Layer 2 of a small transformer language model trained on English Wikipedia (9 layers, counted from 0, width 128).
A neuron's activation on a vector x is GELU(weights . x + bias), where the dot is the dot product.

Input weights of the MLP neurons that the questions are about. A number n stands for n times 0.0031.
n4 (bias -0.052): 22 23 -2 -13 -57 -6 -3 2 -21 -4 -19 13 -28 53 11 30 5 21 -49 -22 -1 11 5 -2 8 -42 -4 -16 6 8 19 -10 2 5 -15 -4 32 4 -8 10 -46 -5 18 23 6 -18 -12 80 6 -11 26 -10 -21 5 -55 17 -21 -16 -9 13 1 -18 -12 1 3 8 1 -43 22 8 -7 -11 6 8 -33 7 -3 1 5 7 -23 -7 -8 -21 44 32 20 -8 -12 3 35 -14 30 -19 40 -51 14 -30 -37 -5 -5 -6 23 19 6 29 26 9 27 -1 2 2 17 -1 28 10 -15 5 -26 34 18 5 -20 -31 -9 -16 30 21
n22 (bias -0.150): 19 -21 -25 -14 -11 -14 0 -11 -8 -23 15 -23 -28 3 -1 20 15 13 27 -4 10 -19 -3 11 -52 -7 1 14 6 1 7 -25 -5 -5 1 1 4 -7 -12 -5 -3 28 9 0 23 15 -64 30 -25 -16 41 5 10 17 7 -28 -10 17 -40 12 -1 6 -25 5 -2 34 -9 35 -21 -8 5 -27 17 -17 -29 29 -1 -1 -21 -11 26 -5 33 0 34 49 31 1 11 -15 48 -10 1 13 15 25 -11 7 20 -1 -3 16 -4 -21 58 8 2 -11 13 -21 -7 0 9 -17 -12 14 -10 8 7 10 -27 -4 3 -12 -8 15 -12 -11
n49 (bias -0.127): 15 37 -18 -1 5 -10 28 -17 -20 10 10 -9 23 13 -19 -2 6 39 -4 -18 36 -29 -49 11 21 19 31 19 -30 18 31 -5 -1 -1 -24 -25 1 25 -41 15 18 29 -20 -21 -19 -21 3 -4 -4 50 15 27 13 -22 -26 18 -21 -16 13 22 0 -19 12 28 -11 2 -2 15 -19 44 5 -25 3 34 6 -8 10 -17 -12 -23 -48 -22 17 8 40 23 13 14 5 3 1 10 -18 -5 13 18 -15 -65 11 -18 31 -8 46 -15 -43 14 3 -1 9 6 -1 10 7 0 -23 -28 -8 5 -20 -3 9 23 -12 -29 -37 -8 49 19
n52 (bias -0.130): 13 26 9 18 14 7 -17 35 14 -18 18 17 24 6 5 -5 -5 -16 11 19 7 24 5 14 17 42 22 -3 -14 37 13 14 28 27 13 8 -16 46 2 -17 1 -33 -2 -32 -36 35 -49 22 9 -7 -5 -18 -10 8 -42 5 35 11 12 -8 -10 -50 -1 -2 -6 23 19 18 14 -16 9 -8 10 41 3 1 -23 24 0 -20 -24 -13 7 1 -16 8 31 33 26 8 -1 9 14 -42 6 18 16 11 1 -12 -5 18 3 -6 -11 -28 10 18 38 2 2 24 -16 -32 -15 -6 9 -4 -32 -26 15 -18 -6 -11 -42 -8 -5 -2
n96 (bias -0.197): 15 5 -69 39 -35 29 1 -1 1 30 0 -40 -7 -7 -2 20 16 24 17 -29 11 -54 -23 5 -20 -8 -19 -1 -12 -11 11 6 -13 21 -26 1 -8 30 25 -11 3 11 17 -23 11 23 -18 56 -13 -12 7 -36 3 -43 -21 6 -8 14 8 13 21 19 -28 -2 6 -4 -4 -24 -33 32 33 -7 6 -9 -6 -16 10 -10 -7 -23 1 -6 22 7 11 -50 -24 22 0 3 16 6 -39 -34 30 -19 35 -27 6 -14 50 -45 -24 -14 11 4 -3 41 -25 -9 25 3 34 1 -23 9 20 -9 -2 -10 31 -4 -20 -3 -41 -52 -12 12
n136 (bias -0.173): 47 0 -57 -13 -3 54 6 14 -11 -6 -56 -43 -4 2 5 18 22 6 -49 -4 -11 5 -16 -7 1 -7 -7 -4 1 7 21 -7 -9 -10 -9 9 -9 -25 -2 31 -12 -29 -48 -10 7 -56 -37 46 10 20 -8 3 -12 1 -8 -8 -20 8 -2 27 3 20 15 41 -33 66 15 -4 -15 -17 40 26 -12 30 -23 26 1 10 17 9 14 36 -2 -12 6 -7 -12 14 -15 23 11 4 33 38 21 -14 -22 4 -23 -31 24 5 -8 -19 -44 -27 25 38 19 -7 43 -44 -3 -21 -36 14 26 31 -32 12 4 -51 -26 17 -13 18 -8 -14
n186 (bias -0.208): 37 -1 -9 57 4 4 -19 -38 -31 -19 -61 26 35 19 33 -9 4 -9 -27 -3 -1 -5 -31 -1 -1 3 -49 -15 -5 -27 6 16 55 24 -13 30 -22 14 40 -3 12 30 -23 -9 -36 11 -12 37 -9 -6 14 -7 3 17 30 8 1 -18 2 7 24 -16 -17 21 31 9 -19 13 -10 -5 -23 -48 6 16 -24 -29 20 0 -26 6 29 -22 -14 10 8 -55 1 3 0 -21 -4 -1 -31 12 35 10 -45 15 13 32 -1 8 -30 29 3 5 41 12 12 -38 -13 -76 -12 6 3 0 19 -19 -31 44 31 -21 14 -28 -1 -34 16 4
n225 (bias -0.071): 10 -20 -13 0 10 -19 16 -13 5 -22 41 -59 -15 17 18 -21 -5 10 -35 29 17 7 -26 0 -2 25 25 3 27 22 11 -39 59 -27 -32 13 -15 -12 46 -10 -9 -20 13 -13 -39 31 -6 -36 -23 -15 -8 3 1 21 -5 9 19 3 6 51 7 14 -34 27 -11 28 21 28 -1 -24 11 -31 -1 -4 -56 -14 1 -7 -11 23 15 7 -23 -13 -2 -17 19 -3 30 5 15 10 -11 0 17 -56 9 9 48 -15 21 -23 19 -37 24 7 16 30 13 -15 17 17 -6 2 3 -8 -2 20 -21 30 3 -53 -1 7 -6 -8 16 -47
n239 (bias -0.055): -12 21 -31 -46 5 -14 -46 4 13 29 -8 19 1 3 1 -1 24 -27 9 -15 15 -21 -6 -27 33 -17 51 -7 -13 -8 29 -17 -16 32 -4 3 -35 4 -26 29 -20 -22 -2 -21 19 19 -4 -35 1 -6 -21 -43 -14 20 -18 -36 -25 18 -24 5 -1 20 31 12 -24 -29 -7 37 29 -7 45 -54 42 -22 3 12 6 -32 -1 0 18 -3 -13 -11 -18 3 -22 1 -27 1 -16 43 5 7 32 -28 -7 -15 -63 -25 51 -28 -1 11 -30 18 46 -7 23 -15 -45 -43 8 -40 -12 17 17 31 -39 23 22 -24 -12 -8 7 31 30 -18
n252 (bias -0.237): -3 4 2 -2 -9 -16 -14 23 -16 -12 8 -7 0 29 20 -9 16 -26 -7 -23 -9 -20 -17 -11 -13 -21 -49 25 -20 -28 48 -10 19 -4 -21 35 26 3 -9 20 10 17 -2 18 -14 28 -28 -8 27 -3 -21 -22 -1 15 11 -32 -13 -10 -10 62 0 -8 -9 -12 29 0 -18 -18 -31 -18 15 -27 -26 -18 34 -12 2 -18 9 26 -6 -5 -29 7 -19 -34 -27 14 12 24 -11 -41 -43 14 -3 43 19 19 38 17 -5 9 -4 -5 12 1 5 22 -6 -94 27 -3 -12 2 -6 -19 -24 -34 6 13 7 -7 -32 -1 -40 38 -3 36
n254 (bias -0.130): 20 7 -9 30 -24 -4 6 -38 -7 20 -57 10 -60 4 -14 -3 24 33 -6 1 -19 35 10 4 24 38 -11 -2 -23 -23 -3 9 -50 2 18 17 3 15 15 7 -17 31 0 35 -13 -17 -52 12 1 -19 54 -12 4 -15 33 2 10 28 29 33 -22 23 -12 24 -13 -37 -4 -64 16 10 50 32 16 41 16 -13 -1 2 -23 -33 38 17 10 12 2 -29 -3 16 -3 0 -10 -28 2 21 17 -5 14 -16 -18 -43 11 -44 -1 -30 6 -10 13 -23 9 -29 1 7 -8 3 -5 -18 8 -19 -23 30 46 -18 5 -1 -18 -31 21 -6
n257 (bias -0.123): -6 -3 4 -15 13 19 23 -18 -3 7 16 6 -3 5 16 -15 10 -1 -5 -33 -14 -8 20 -5 -15 -14 -9 13 5 -11 33 -2 -28 -17 -29 4 -13 14 42 6 -19 -1 4 18 -8 23 -42 -13 -22 22 26 0 4 -12 3 -6 42 -3 12 -19 25 -36 5 -29 7 4 32 5 -5 -33 7 -8 11 16 -25 -2 31 -14 -13 0 -22 -15 -6 14 -12 12 -5 -10 26 34 -4 -10 -7 18 -14 14 -8 -13 35 15 7 -23 -25 -17 -9 -6 -3 17 10 -6 -16 -12 21 -10 2 2 15 25 -11 6 -9 -59 24 20 3 -38 2 -7
n266 (bias -0.093): 14 9 -9 -4 -8 17 -13 -16 -1 2 25 8 -2 15 -28 20 8 30 -9 -52 -13 -4 -14 -3 34 -33 1 16 46 13 0 -16 31 12 -58 8 -10 23 11 -28 -19 -15 -25 12 -4 3 14 1 13 18 7 -24 3 -12 5 45 18 12 7 -19 -14 37 -3 5 -10 -46 10 -23 -30 -4 -25 37 14 47 -34 17 19 -15 -21 -4 -38 3 5 -4 2 19 -12 12 -5 44 20 9 -22 -24 4 4 21 12 10 -24 -30 3 40 3 29 8 6 -14 31 -28 -8 -20 -37 -41 -14 7 31 5 -2 -15 -2 -44 -1 -7 0 -30 6 -17
n329 (bias -0.055): 40 -34 -11 13 -8 24 -3 19 -9 3 20 -36 2 33 -7 27 -11 -20 -11 -1 13 -32 -36 -4 1 41 -15 12 -8 8 10 -16 13 24 -29 -47 -3 9 -8 31 -3 -36 -37 24 25 -6 -4 8 21 28 -18 -10 -17 -46 -14 -10 -28 -5 -7 23 -12 19 11 -22 16 22 66 -14 -35 -4 29 -22 50 -12 -15 5 -17 5 34 -22 -10 18 -6 20 6 15 6 11 24 38 -41 18 19 -10 -10 24 -28 7 10 21 -49 -16 11 5 8 4 14 50 -9 -10 12 7 -13 -13 4 -13 7 10 11 -13 22 -37 -36 33 2 -28 -16 -7
n360 (bias -0.058): -8 -26 -10 -5 -24 6 -4 -10 -20 64 -12 -1 41 -15 -11 -8 31 2 -14 -14 4 -3 -32 7 -7 4 23 19 -41 19 19 8 9 15 -27 -35 -19 36 -8 9 0 -23 -14 3 -6 5 -41 24 -8 33 10 34 47 -29 -56 11 -31 -8 24 28 -13 -2 48 -8 18 11 2 18 -12 -21 0 -43 2 11 4 9 1 -4 5 -20 -28 -34 -5 23 1 -6 -17 -29 -14 9 -11 4 6 13 3 -11 25 -8 17 1 -16 11 -12 -17 2 -9 12 24 1 -44 -3 0 -33 -15 2 19 -31 -14 -9 2 25 -1 -23 -3 -14 -6 8 -2
n366 (bias -0.234): 18 15 15 -1 -13 15 -7 8 13 19 -27 28 -4 2 -2 10 29 -3 -8 -4 13 -14 -26 7 7 5 -19 -17 -23 10 -15 -12 1 10 9 19 3 -24 -29 21 -7 7 4 44 46 -19 -14 -6 -5 -3 19 6 4 -3 4 12 -31 16 27 15 9 -1 26 -16 20 12 -3 19 -20 31 49 -25 -6 14 -23 -26 -34 -10 28 -46 -5 12 -7 -21 3 15 6 -8 27 -40 34 42 -15 44 31 20 -20 12 25 -39 -18 1 10 1 8 -5 20 15 15 1 -6 41 6 28 -9 -23 -54 44 -9 4 25 -37 9 -3 -23 -7 -2 31
n372 (bias -0.085): 12 -11 8 -11 29 -12 1 16 27 10 3 30 45 -28 19 37 17 -21 14 11 54 -24 23 -6 -5 39 32 -15 27 -15 13 -17 -5 8 -30 -21 -3 25 22 19 -25 21 -47 -24 -6 -2 -45 28 -10 38 35 -19 9 -10 -27 -7 3 -7 -15 -7 35 16 -8 -9 25 -1 23 8 -20 19 -26 11 1 -28 9 -19 16 -35 15 -22 13 -13 8 22 -18 11 -12 -1 3 5 -7 -6 -10 22 19 -17 -33 -20 -2 2 -5 28 4 13 -10 2 -15 -37 55 12 19 4 -3 6 3 -1 3 14 3 24 3 23 -11 21 -47 -21 8 -9
n375 (bias -0.106): -8 7 32 26 10 -27 12 16 2 -15 -30 -16 -32 33 -10 -1 5 -11 -8 -2 3 -7 26 2 -15 23 -10 -13 12 -23 40 -6 -15 34 -23 7 12 29 -17 34 41 22 -27 14 47 11 -14 -3 20 11 24 -1 -43 29 1 6 -42 18 23 1 3 -27 -31 -28 15 34 -1 7 -13 21 14 -18 31 -7 -16 -1 -14 35 -17 15 -12 -66 16 1 16 15 -3 1 11 -6 46 -39 6 18 -7 -5 -4 -5 -30 -36 7 39 -19 -29 -1 2 19 4 41 -5 13 -28 19 0 19 -10 22 8 8 -17 -19 4 -25 20 -4 -14 5 -67
n396 (bias -0.205): -23 -37 -26 -3 -23 3 -30 -20 6 -12 -48 -3 15 6 60 14 -26 42 -40 -9 17 -20 -3 -21 13 22 7 46 -13 1 29 5 -45 11 -11 34 -36 18 2 -9 -30 3 -17 0 13 32 -1 45 -26 -14 33 -13 -16 3 -8 10 29 -11 12 19 17 -15 1 -21 -10 -13 -15 -26 5 29 -1 23 8 6 -25 14 10 4 -1 -10 8 -11 -16 -10 4 0 14 42 -33 12 19 -24 -10 1 21 -22 -7 6 -37 -1 -3 -4 55 -22 36 9 34 -11 18 15 5 4 44 23 24 11 23 13 -12 -7 12 -12 -38 -3 18 -30 19 -18
n401 (bias -0.268): 15 18 16 -52 17 -22 9 -39 3 -8 -27 -12 -18 7 -13 -24 23 -32 -13 -35 -3 -30 -8 0 4 -10 16 7 -7 12 12 6 -21 17 3 -20 -2 20 6 18 -20 5 -8 -7 3 -4 23 -2 -2 -3 5 14 -32 -3 16 15 6 27 -40 5 11 28 -2 16 -23 13 22 10 0 -2 17 -5 11 -4 24 -18 -5 30 -11 16 -55 -22 2 -9 17 -21 33 -8 -1 -18 -7 36 14 -31 6 11 -8 7 -3 13 -2 -16 -11 -18 7 -11 13 10 -5 -28 20 10 -20 2 -26 -13 -10 1 -3 7 -21 8 -16 14 -31 -2 33 14
n403 (bias -0.126): 3 15 -24 -1 -5 12 19 -16 -9 43 -13 -27 15 -28 -18 17 -35 31 -21 -36 6 -37 -27 22 7 -1 -1 -3 -5 17 2 -14 34 18 -13 18 -82 21 9 42 12 -32 38 17 -32 -41 2 15 -20 -13 31 7 31 -12 -17 18 19 16 18 -25 13 -9 -10 11 20 3 1 -8 -16 19 -12 19 -10 9 24 -15 -19 -55 -24 5 29 -16 2 44 -2 -40 10 4 -3 19 -29 8 9 27 -3 -47 18 -17 34 8 -3 -24 -18 -42 4 10 37 -9 19 -17 57 -8 0 -11 -31 -10 15 -16 -30 -9 41 14 -8 15 -52 -41 4 5
n416 (bias -0.147): 23 12 33 -10 15 8 -1 -9 46 3 1 -25 9 -26 -7 19 33 25 7 8 12 -25 -2 12 -9 3 -21 0 -9 4 26 -15 0 21 -10 -1 -22 11 -25 28 -6 -12 -51 35 35 23 -14 -6 15 -15 -3 11 -11 5 34 -31 -18 17 46 14 -4 -20 33 -61 -20 51 7 -16 11 -17 -33 30 -2 -8 25 32 -21 -47 -13 -30 -26 -6 -15 18 42 26 9 12 -3 -5 -29 -8 25 13 13 18 -16 15 9 11 -7 18 44 -1 12 -8 -23 -35 22 21 -38 7 1 -39 -16 2 -22 8 7 1 26 -36 -3 -1 9 0 40 -49
n450 (bias -0.186): 27 -35 15 7 -5 21 13 -31 -41 34 8 -5 5 33 -37 -10 7 3 3 -31 -8 -39 -29 40 -7 -26 13 -4 -28 -27 17 7 2 40 27 -23 19 25 -30 16 -26 2 -12 -1 39 -5 -19 16 5 -35 6 3 12 10 7 -6 40 -38 7 -17 26 -7 -7 0 -15 -11 -14 39 4 -15 27 12 15 25 13 0 -26 1 -26 -41 43 50 -19 2 8 14 -40 1 33 26 -35 -40 -37 -1 -1 37 -30 -22 -19 -4 -3 16 17 -35 48 -12 -4 -4 -11 -40 20 -31 42 11 19 23 1 7 15 41 -6 -1 -33 25 19 3 35 -41
n456 (bias -0.139): -6 -24 -28 -56 -14 14 10 24 -19 1 22 13 -7 -5 -2 6 -17 -6 -3 0 27 4 -10 22 8 17 6 -28 -7 46 2 -49 -18 47 -23 -18 7 -12 6 -1 34 17 -2 -6 24 -2 30 21 -1 60 -8 0 5 16 -19 -2 6 9 8 20 -4 -7 -12 -50 15 27 18 6 -1 12 6 -7 -6 -26 -5 20 -17 -40 -15 32 -10 -23 -36 5 59 21 10 -50 30 9 -25 -32 -14 1 18 4 -9 14 -3 -12 -23 20 24 13 20 -17 57 33 1 10 -2 -33 -25 22 11 12 21 3 -52 33 67 -11 -32 10 -14 15 9 -17
n471 (bias -0.069): 34 5 1 -35 8 -2 4 -18 12 -11 17 3 -3 2 -24 40 -11 -45 -11 7 18 1 21 9 -11 -14 7 -21 5 -18 17 2 11 19 6 6 19 -16 -12 27 -57 26 21 21 9 7 -32 10 13 -30 12 -34 59 30 -7 -59 -5 -18 -23 39 16 -10 -15 3 18 5 -36 -1 -13 11 15 -13 -1 13 9 14 2 25 -30 23 -6 -18 7 19 77 15 -5 -26 19 8 -39 23 23 -14 12 16 -11 34 12 -40 -1 -15 27 0 60 43 6 24 34 -14 6 -10 -8 -35 -74 -12 -3 7 -41 -17 7 -29 -35 7 -2 13 37 8
n489 (bias -0.125): 17 -15 -21 -2 37 11 -6 22 -8 1 1 18 -34 18 -4 -20 -18 24 -28 2 23 -18 -19 -9 33 -19 24 -27 20 1 17 15 34 -7 -5 21 17 -13 6 33 -20 -22 -16 -4 32 19 12 -5 7 23 -4 4 -9 -26 20 -9 7 26 -19 40 18 -15 -3 -3 25 -26 4 -11 1 -9 -17 -28 19 -8 -1 -17 -8 -18 10 -35 -4 13 14 26 -21 -17 43 12 12 21 -8 28 -35 17 2 -8 20 -8 11 -22 10 -13 26 -18 10 -5 -17 -20 2 -57 6 -25 4 -21 3 16 -13 21 27 -13 33 -11 1 -9 13 -17 9 -7

Each question shows a token from some text and the vector x that enters the MLP there. A number n stands for n times 0.067.

"ecut": -3 7 -5 3 2 -18 3 30 -2 -4 31 -5 -8 22 -8 -3 -13 7 18 14 -15 25 -12 -20 5 -33 6 -7 12 -15 -57 48 -15 6 41 -7 2 7 2 5 2 1 16 12 5 35 -5 -7 -10 18 -23 -14 -19 38 20 -4 -22 1 -62 -23 31 2 -5 21 -3 -17 -14 -11 -15 -21 3 -8 13 -58 -9 4 1 23 10 1 1 7 44 0 -14 -8 -2 -7 30 -33 6 16 -5 -5 24 -2 26 16 -9 -6 -25 32 -7 24 -1 5 37 -19 10 32 -7 -14 -17 -20 -25 30 0 -3 -13 -20 10 -3 -3 -29 -1 3 1 -24
The most active neuron and its activation: n239, at about 1.5

"eral": -15 4 -35 39 -7 -4 11 6 -9 -23 15 -21 2 -9 8 -2 7 14 9 9 -19 1 23 -3 0 -12 14 -29 -5 7 -17 25 6 10 25 -16 14 4 3 -12 39 -13 -33 20 17 25 51 0 8 -9 -12 -2 -27 2 12 6 -18 9 -27 -14 15 24 1 14 -22 -11 -37 4 27 -36 -4 -17 24 -23 33 -1 16 4 10 13 -18 -9 46 12 -24 6 11 13 -10 -11 -14 14 22 -32 10 -6 -14 0 -4 16 13 -18 -12 21 24 -19 16 23 -14 -5 -15 -14 -13 -16 22 4 14 -17 43 -22 -31 -27 26 -19 23 -9 -9 -16
Which neuron lights up most? n239

"yle": -8 -21 -5 1 6 19 10 20 -14 -16 -3 -9 15 -46 -16 -7 2 -2 14 3 -33 16 -6 -13 7 18 1 -24 -22 11 -38 21 -1 -8 -8 -23 14 14 2 -8 -22 10 -12 62 17 -6 -15 -11 -18 -1 26 18 12 27 25 12 -4 24 -15 -8 7 -1 6 32 -9 0 -9 3 47 -46 13 4 -9 0 30 25 6 5 0 5 -2 10 -2 -10 18 -5 -1 -2 -2 -21 2 16 18 0 -40 -7 -1 2 -2 9 -8 9 10 32 -4 -11 -16 10 7 0 -13 -20 11 -12 -29 -2 1 -23 21 -12 -8 -10 28 -42 18 3 -13 15
Which neuron lights up most? n416

" been": 10 -1 22 -21 -18 19 5 12 -22 -11 28 11 26 -6 18 -8 -14 -14 16 9 -28 15 -2 -1 31 -12 -2 -32 -7 0 24 -2 -24 13 -9 -60 -4 16 2 1 3 4 -4 1 -8 -17 24 -15 -4 -27 20 37 -18 11 15 -12 5 -47 -5 0 30 -11 13 -2 -1 -3 -32 5 36 3 -2 20 -9 -16 46 -8 30 11 -49 -1 3 -25 -26 1 5 3 21 19 21 -36 -7 -31 17 -33 -44 1 6 13 -1 1 -10 18 -21 1 -18 8 -11 7 -17 26 13 35 9 8 13 41 -6 16 -9 29 -4 -16 5 -9 -26 14 -8 -12
Which neuron lights up most? n450

"K": -23 -18 -13 -29 31 16 1 17 -13 -10 5 5 0 23 -4 -32 23 -27 6 8 -9 18 19 -24 20 -1 -1 17 -17 -4 -44 39 -5 -28 12 -11 8 0 28 -8 -8 -12 8 25 33 17 -19 -4 -9 9 20 24 -6 2 20 13 -11 -5 -10 -28 4 -4 3 32 45 18 -13 6 -1 -17 7 -18 -5 26 7 6 -3 11 -2 23 -14 -1 15 -15 1 -37 -27 -3 -24 18 14 -26 -9 1 -59 14 19 0 7 21 -14 14 -15 22 -8 -18 -14 4 -9 -4 17 -14 -21 3 17 20 -21 -21 26 -18 0 5 15 -4 -9 -16 -35 16
Which neuron lights up most? n252

"w": -30 -28 -15 -27 18 22 9 -5 -29 -7 3 -5 31 14 12 -5 8 19 -23 20 -3 12 -14 -20 3 7 13 9 -14 -57 -12 10 0 -38 -20 -26 4 2 12 -29 -13 7 0 -9 1 12 10 11 -22 5 13 4 -18 7 16 2 30 22 -3 -10 -6 8 5 17 21 -21 4 -12 13 -11 -4 -16 -3 -9 28 21 16 -1 1 12 6 8 33 -1 11 -24 -2 0 -24 17 23 -18 13 8 -11 -4 -9 -4 9 -5 -16 -16 11 28 13 -10 -6 13 -25 4 10 13 23 2 -1 21 1 -50 56 -44 -30 6 -2 14 -14 2 -8 13
Which neuron lights up most? n396

" Mc": -12 -4 -8 -1 18 1 13 21 -35 11 19 4 -3 2 16 27 30 -11 41 28 -7 14 23 -11 1 -16 3 -4 -10 -2 -38 6 -30 -36 -8 -18 -8 -10 26 -39 -5 -7 -3 -4 4 14 -52 1 0 3 -8 -9 -18 -24 -6 -3 5 7 -25 -45 14 17 8 17 21 13 15 -19 6 -18 -11 -20 5 4 7 3 7 14 0 11 15 -1 23 -8 -6 -29 -35 3 -7 14 28 -18 -18 -28 -16 22 -4 -1 17 -2 19 22 10 43 -21 -4 -32 13 -6 17 8 16 6 30 -12 -28 -17 16 -1 -46 -25 -14 51 -2 2 14 -6 11
Which two neurons fire most, strongest first? n257, n372

" four": -23 -1 5 13 -15 23 21 1 -23 10 -7 -11 12 -3 -25 0 -20 23 53 -16 -32 18 11 2 23 -1 28 28 -4 25 3 3 -50 -25 -15 -41 5 0 -3 -17 -20 -16 18 12 9 15 50 21 -17 -11 -20 -6 -4 -4 12 17 20 -24 -40 1 20 -21 4 -14 5 19 1 -15 8 17 15 4 -17 2 19 7 -7 10 -25 -15 11 7 48 24 7 19 -3 7 -17 -41 -33 -6 -1 -21 -16 23 2 -21 -6 -27 9 -11 14 6 9 10 -25 11 4 21 0 -23 -20 -31 -34 21 8 10 12 -11 -18 13 -7 15 40 -11 -9 14
Which neuron lights up most? n450

"aim": -12 -40 14 -4 1 4 23 47 -4 -6 4 -14 29 -1 8 -28 -28 2 21 13 -14 18 -27 -20 -10 5 38 -2 -9 9 -42 53 17 -13 22 -27 32 36 10 -3 5 1 -2 -19 -7 11 5 -18 -7 -5 -34 12 9 19 3 -2 -5 10 -17 16 2 0 8 31 14 4 -9 1 29 -18 8 -12 1 -5 42 9 10 16 -21 38 -48 -20 36 -14 0 -3 14 2 10 16 7 11 9 9 -35 -21 -16 21 -5 -6 -11 -21 -3 19 -22 -11 15 10 -23 -7 13 13 7 -24 -25 -6 -4 -1 19 -6 -4 -6 2 2 -20 -17 -34 -5
The most active neuron and its activation: n52, at about 1.4

"en": -8 -10 -4 -1 0 11 -8 23 -7 -18 -23 20 12 18 2 -30 1 14 -8 3 -17 12 -7 -20 24 -32 2 5 9 6 8 17 -12 9 5 -22 5 25 8 -30 -30 14 0 14 2 -22 10 5 -28 -26 24 20 2 21 -1 -2 43 33 35 -22 25 17 -12 35 13 11 -23 6 14 -14 -8 -7 -26 0 -14 11 22 -10 -36 0 -2 -14 26 -9 -14 -11 31 26 -2 -8 -23 -8 4 -24 15 -2 -10 26 -24 8 -3 9 -16 17 -30 -15 -31 -12 7 -1 -2 -15 -37 -33 -7 40 24 -9 -27 5 -14 12 38 12 -1 0 31 19
Which neuron lights up most? n186

"ter": -33 -11 -14 1 29 -5 39 27 -22 -5 -18 15 14 -3 -3 -18 7 16 9 16 -22 32 11 -11 3 2 18 -11 -4 -4 -11 -10 -28 -19 3 -46 17 15 0 9 -20 15 -14 -8 10 7 33 4 -28 -11 -5 -24 -9 45 12 -8 -4 33 18 10 -7 11 -11 0 3 -10 2 -14 29 -35 3 -20 -8 -6 6 10 23 4 2 29 -42 6 40 -39 1 -8 -9 -5 -2 3 -27 -10 12 5 -13 11 -10 6 7 -6 -3 -10 27 21 4 -17 -25 14 11 1 -7 -13 -5 -7 2 18 15 -23 -9 -30 13 1 18 -8 30 -12 1 5
Which neuron lights up most? n456

"ate": 7 6 -22 -3 18 8 39 8 -14 -5 11 -3 2 -13 -15 14 9 6 12 7 -44 11 19 -2 0 -9 2 -26 14 -2 -2 8 -34 -22 21 -12 11 -15 -8 -17 -3 -22 -1 -5 13 -32 47 5 2 -27 2 11 -31 7 20 14 -2 2 25 -20 0 17 1 11 -13 -2 -20 13 45 -14 17 -17 -5 -1 19 34 -11 5 -20 -11 -5 10 15 -15 6 -5 -11 4 -15 -10 6 12 21 -70 37 0 19 23 -12 -1 17 8 -4 1 -1 -23 -5 -19 -11 8 2 -22 0 -4 13 25 5 -2 17 -32 14 -15 20 -35 -3 13 14 -4
Which neuron lights up most? n239

" sp": 23 -25 15 -9 -11 22 -5 18 -7 -17 18 -16 14 10 11 41 -10 9 -12 3 17 -1 33 -23 20 20 -2 37 -4 -13 11 4 -28 -23 3 -24 7 -25 24 -15 -24 -8 21 36 -9 -11 15 -1 1 11 13 27 -26 -14 -15 8 16 7 -53 -4 15 -26 -1 14 21 -10 -1 10 -5 18 -9 -32 -1 -30 -1 1 7 7 22 14 7 23 24 11 -1 -9 -3 -25 -4 -19 -1 6 11 -27 -23 -14 -7 -9 16 -11 -17 -32 -34 6 -9 15 -17 -14 -23 60 16 1 -7 7 5 -3 27 0 34 7 -33 -15 20 -37 8 -29 -15 8
Which two neurons fire most, strongest first? n329, n257

"end": -17 -37 -22 -21 9 33 3 17 -14 -20 6 -15 -21 0 -2 32 8 5 3 -13 -14 7 -5 -31 -5 -6 -3 14 0 -6 -34 37 0 -6 -5 -15 13 -3 15 -32 -35 19 -25 9 -1 24 23 17 -12 -6 1 13 -5 30 16 -13 18 31 0 17 13 19 13 12 19 -15 2 -3 11 -21 13 -13 14 0 -18 15 -8 30 5 47 -11 8 18 4 18 -28 -8 23 -23 1 24 13 25 1 -6 21 -17 1 -13 0 -16 -13 -19 29 -23 -15 -14 16 -4 21 10 -3 -13 -8 18 16 9 -14 -7 -22 -30 -7 1 -36 -8 0 -21 25
Which neuron lights up most? n136

"erson": -13 -9 -3 4 26 -10 0 28 -10 -11 25 1 11 -2 3 20 10 -11 -27 5 -19 25 13 -18 17 -13 16 -24 -24 -31 -42 22 0 -26 11 -29 15 20 0 -4 8 -16 -57 41 3 -25 -31 -3 -22 7 0 11 -20 13 2 -4 15 31 -9 -1 1 20 17 23 -12 8 -26 -14 22 -33 12 0 2 -12 9 17 15 16 3 19 14 9 15 2 -10 -13 39 5 -34 12 -10 25 13 -22 -40 16 16 -5 -2 -7 -4 21 12 23 -9 0 -13 13 -3 -3 -9 -8 -8 -11 -15 14 1 -25 34 -40 -18 -10 27 -6 7 5 -1 20
The most active neuron and its activation: n136, at about 0.44

"x": -17 -1 -21 7 14 0 -1 6 -21 -16 7 4 0 -12 5 -17 -3 4 -48 -30 -14 9 25 -28 -2 -15 3 17 1 29 -15 2 8 -36 -18 -1 11 -22 7 -21 -4 -2 2 39 31 -11 -4 5 -24 -4 19 4 -19 8 20 13 0 8 24 -8 12 10 18 11 6 -6 -34 22 21 -32 7 -6 -9 -22 -6 1 12 62 -4 34 -24 16 4 -33 -21 29 2 21 -4 -15 -1 23 12 -28 -26 -16 3 14 -12 2 -2 10 8 22 12 -20 8 30 12 36 25 -9 10 2 -44 28 17 -16 -1 -35 -24 3 6 -10 9 9 -23 4
The most active neuron and its activation: n136, at about 0.93

" e": -10 -1 12 22 -1 22 33 5 -16 -21 -29 -1 15 -45 15 19 -24 29 33 10 -9 11 10 -10 8 -15 -1 5 3 -5 4 -28 -19 -25 -6 -31 9 -22 12 -27 -23 6 20 -3 10 -6 12 17 -2 18 1 2 -27 -2 -4 22 11 -2 -39 -5 7 -26 -4 15 42 -13 28 25 1 -10 -19 -15 -10 4 10 -4 3 -4 -14 -22 8 4 51 3 10 1 2 29 -7 -74 -12 6 -2 6 -2 1 -5 22 4 8 -25 -24 -8 29 -5 13 -17 -7 -6 -12 -5 -1 4 -2 -14 12 22 17 -18 -10 -34 25 -7 -40 34 -25 6 41
Which two neurons fire most, strongest first? n186, n22

" R": -23 -10 -6 -3 22 -16 -1 4 -11 -11 8 -11 -6 -2 -2 -16 8 14 43 37 1 1 -4 -5 4 -21 -4 -10 10 4 -9 21 -4 -14 -36 -37 -3 -4 29 1 -5 17 17 19 7 -25 17 -4 -41 4 22 44 -14 -20 -7 34 2 18 -36 -1 22 -2 -4 10 11 9 -10 -3 -25 -19 -22 -33 1 -6 23 15 28 -3 -25 4 13 -7 18 19 -35 -36 6 11 18 -26 1 -15 4 -14 -47 4 7 1 3 31 -9 29 -5 14 -9 1 2 -6 -5 28 13 -7 1 20 20 18 2 -19 -4 -47 8 -6 49 18 1 -17 -24 2
Which three neurons fire most, strongest first? n257, n403, n372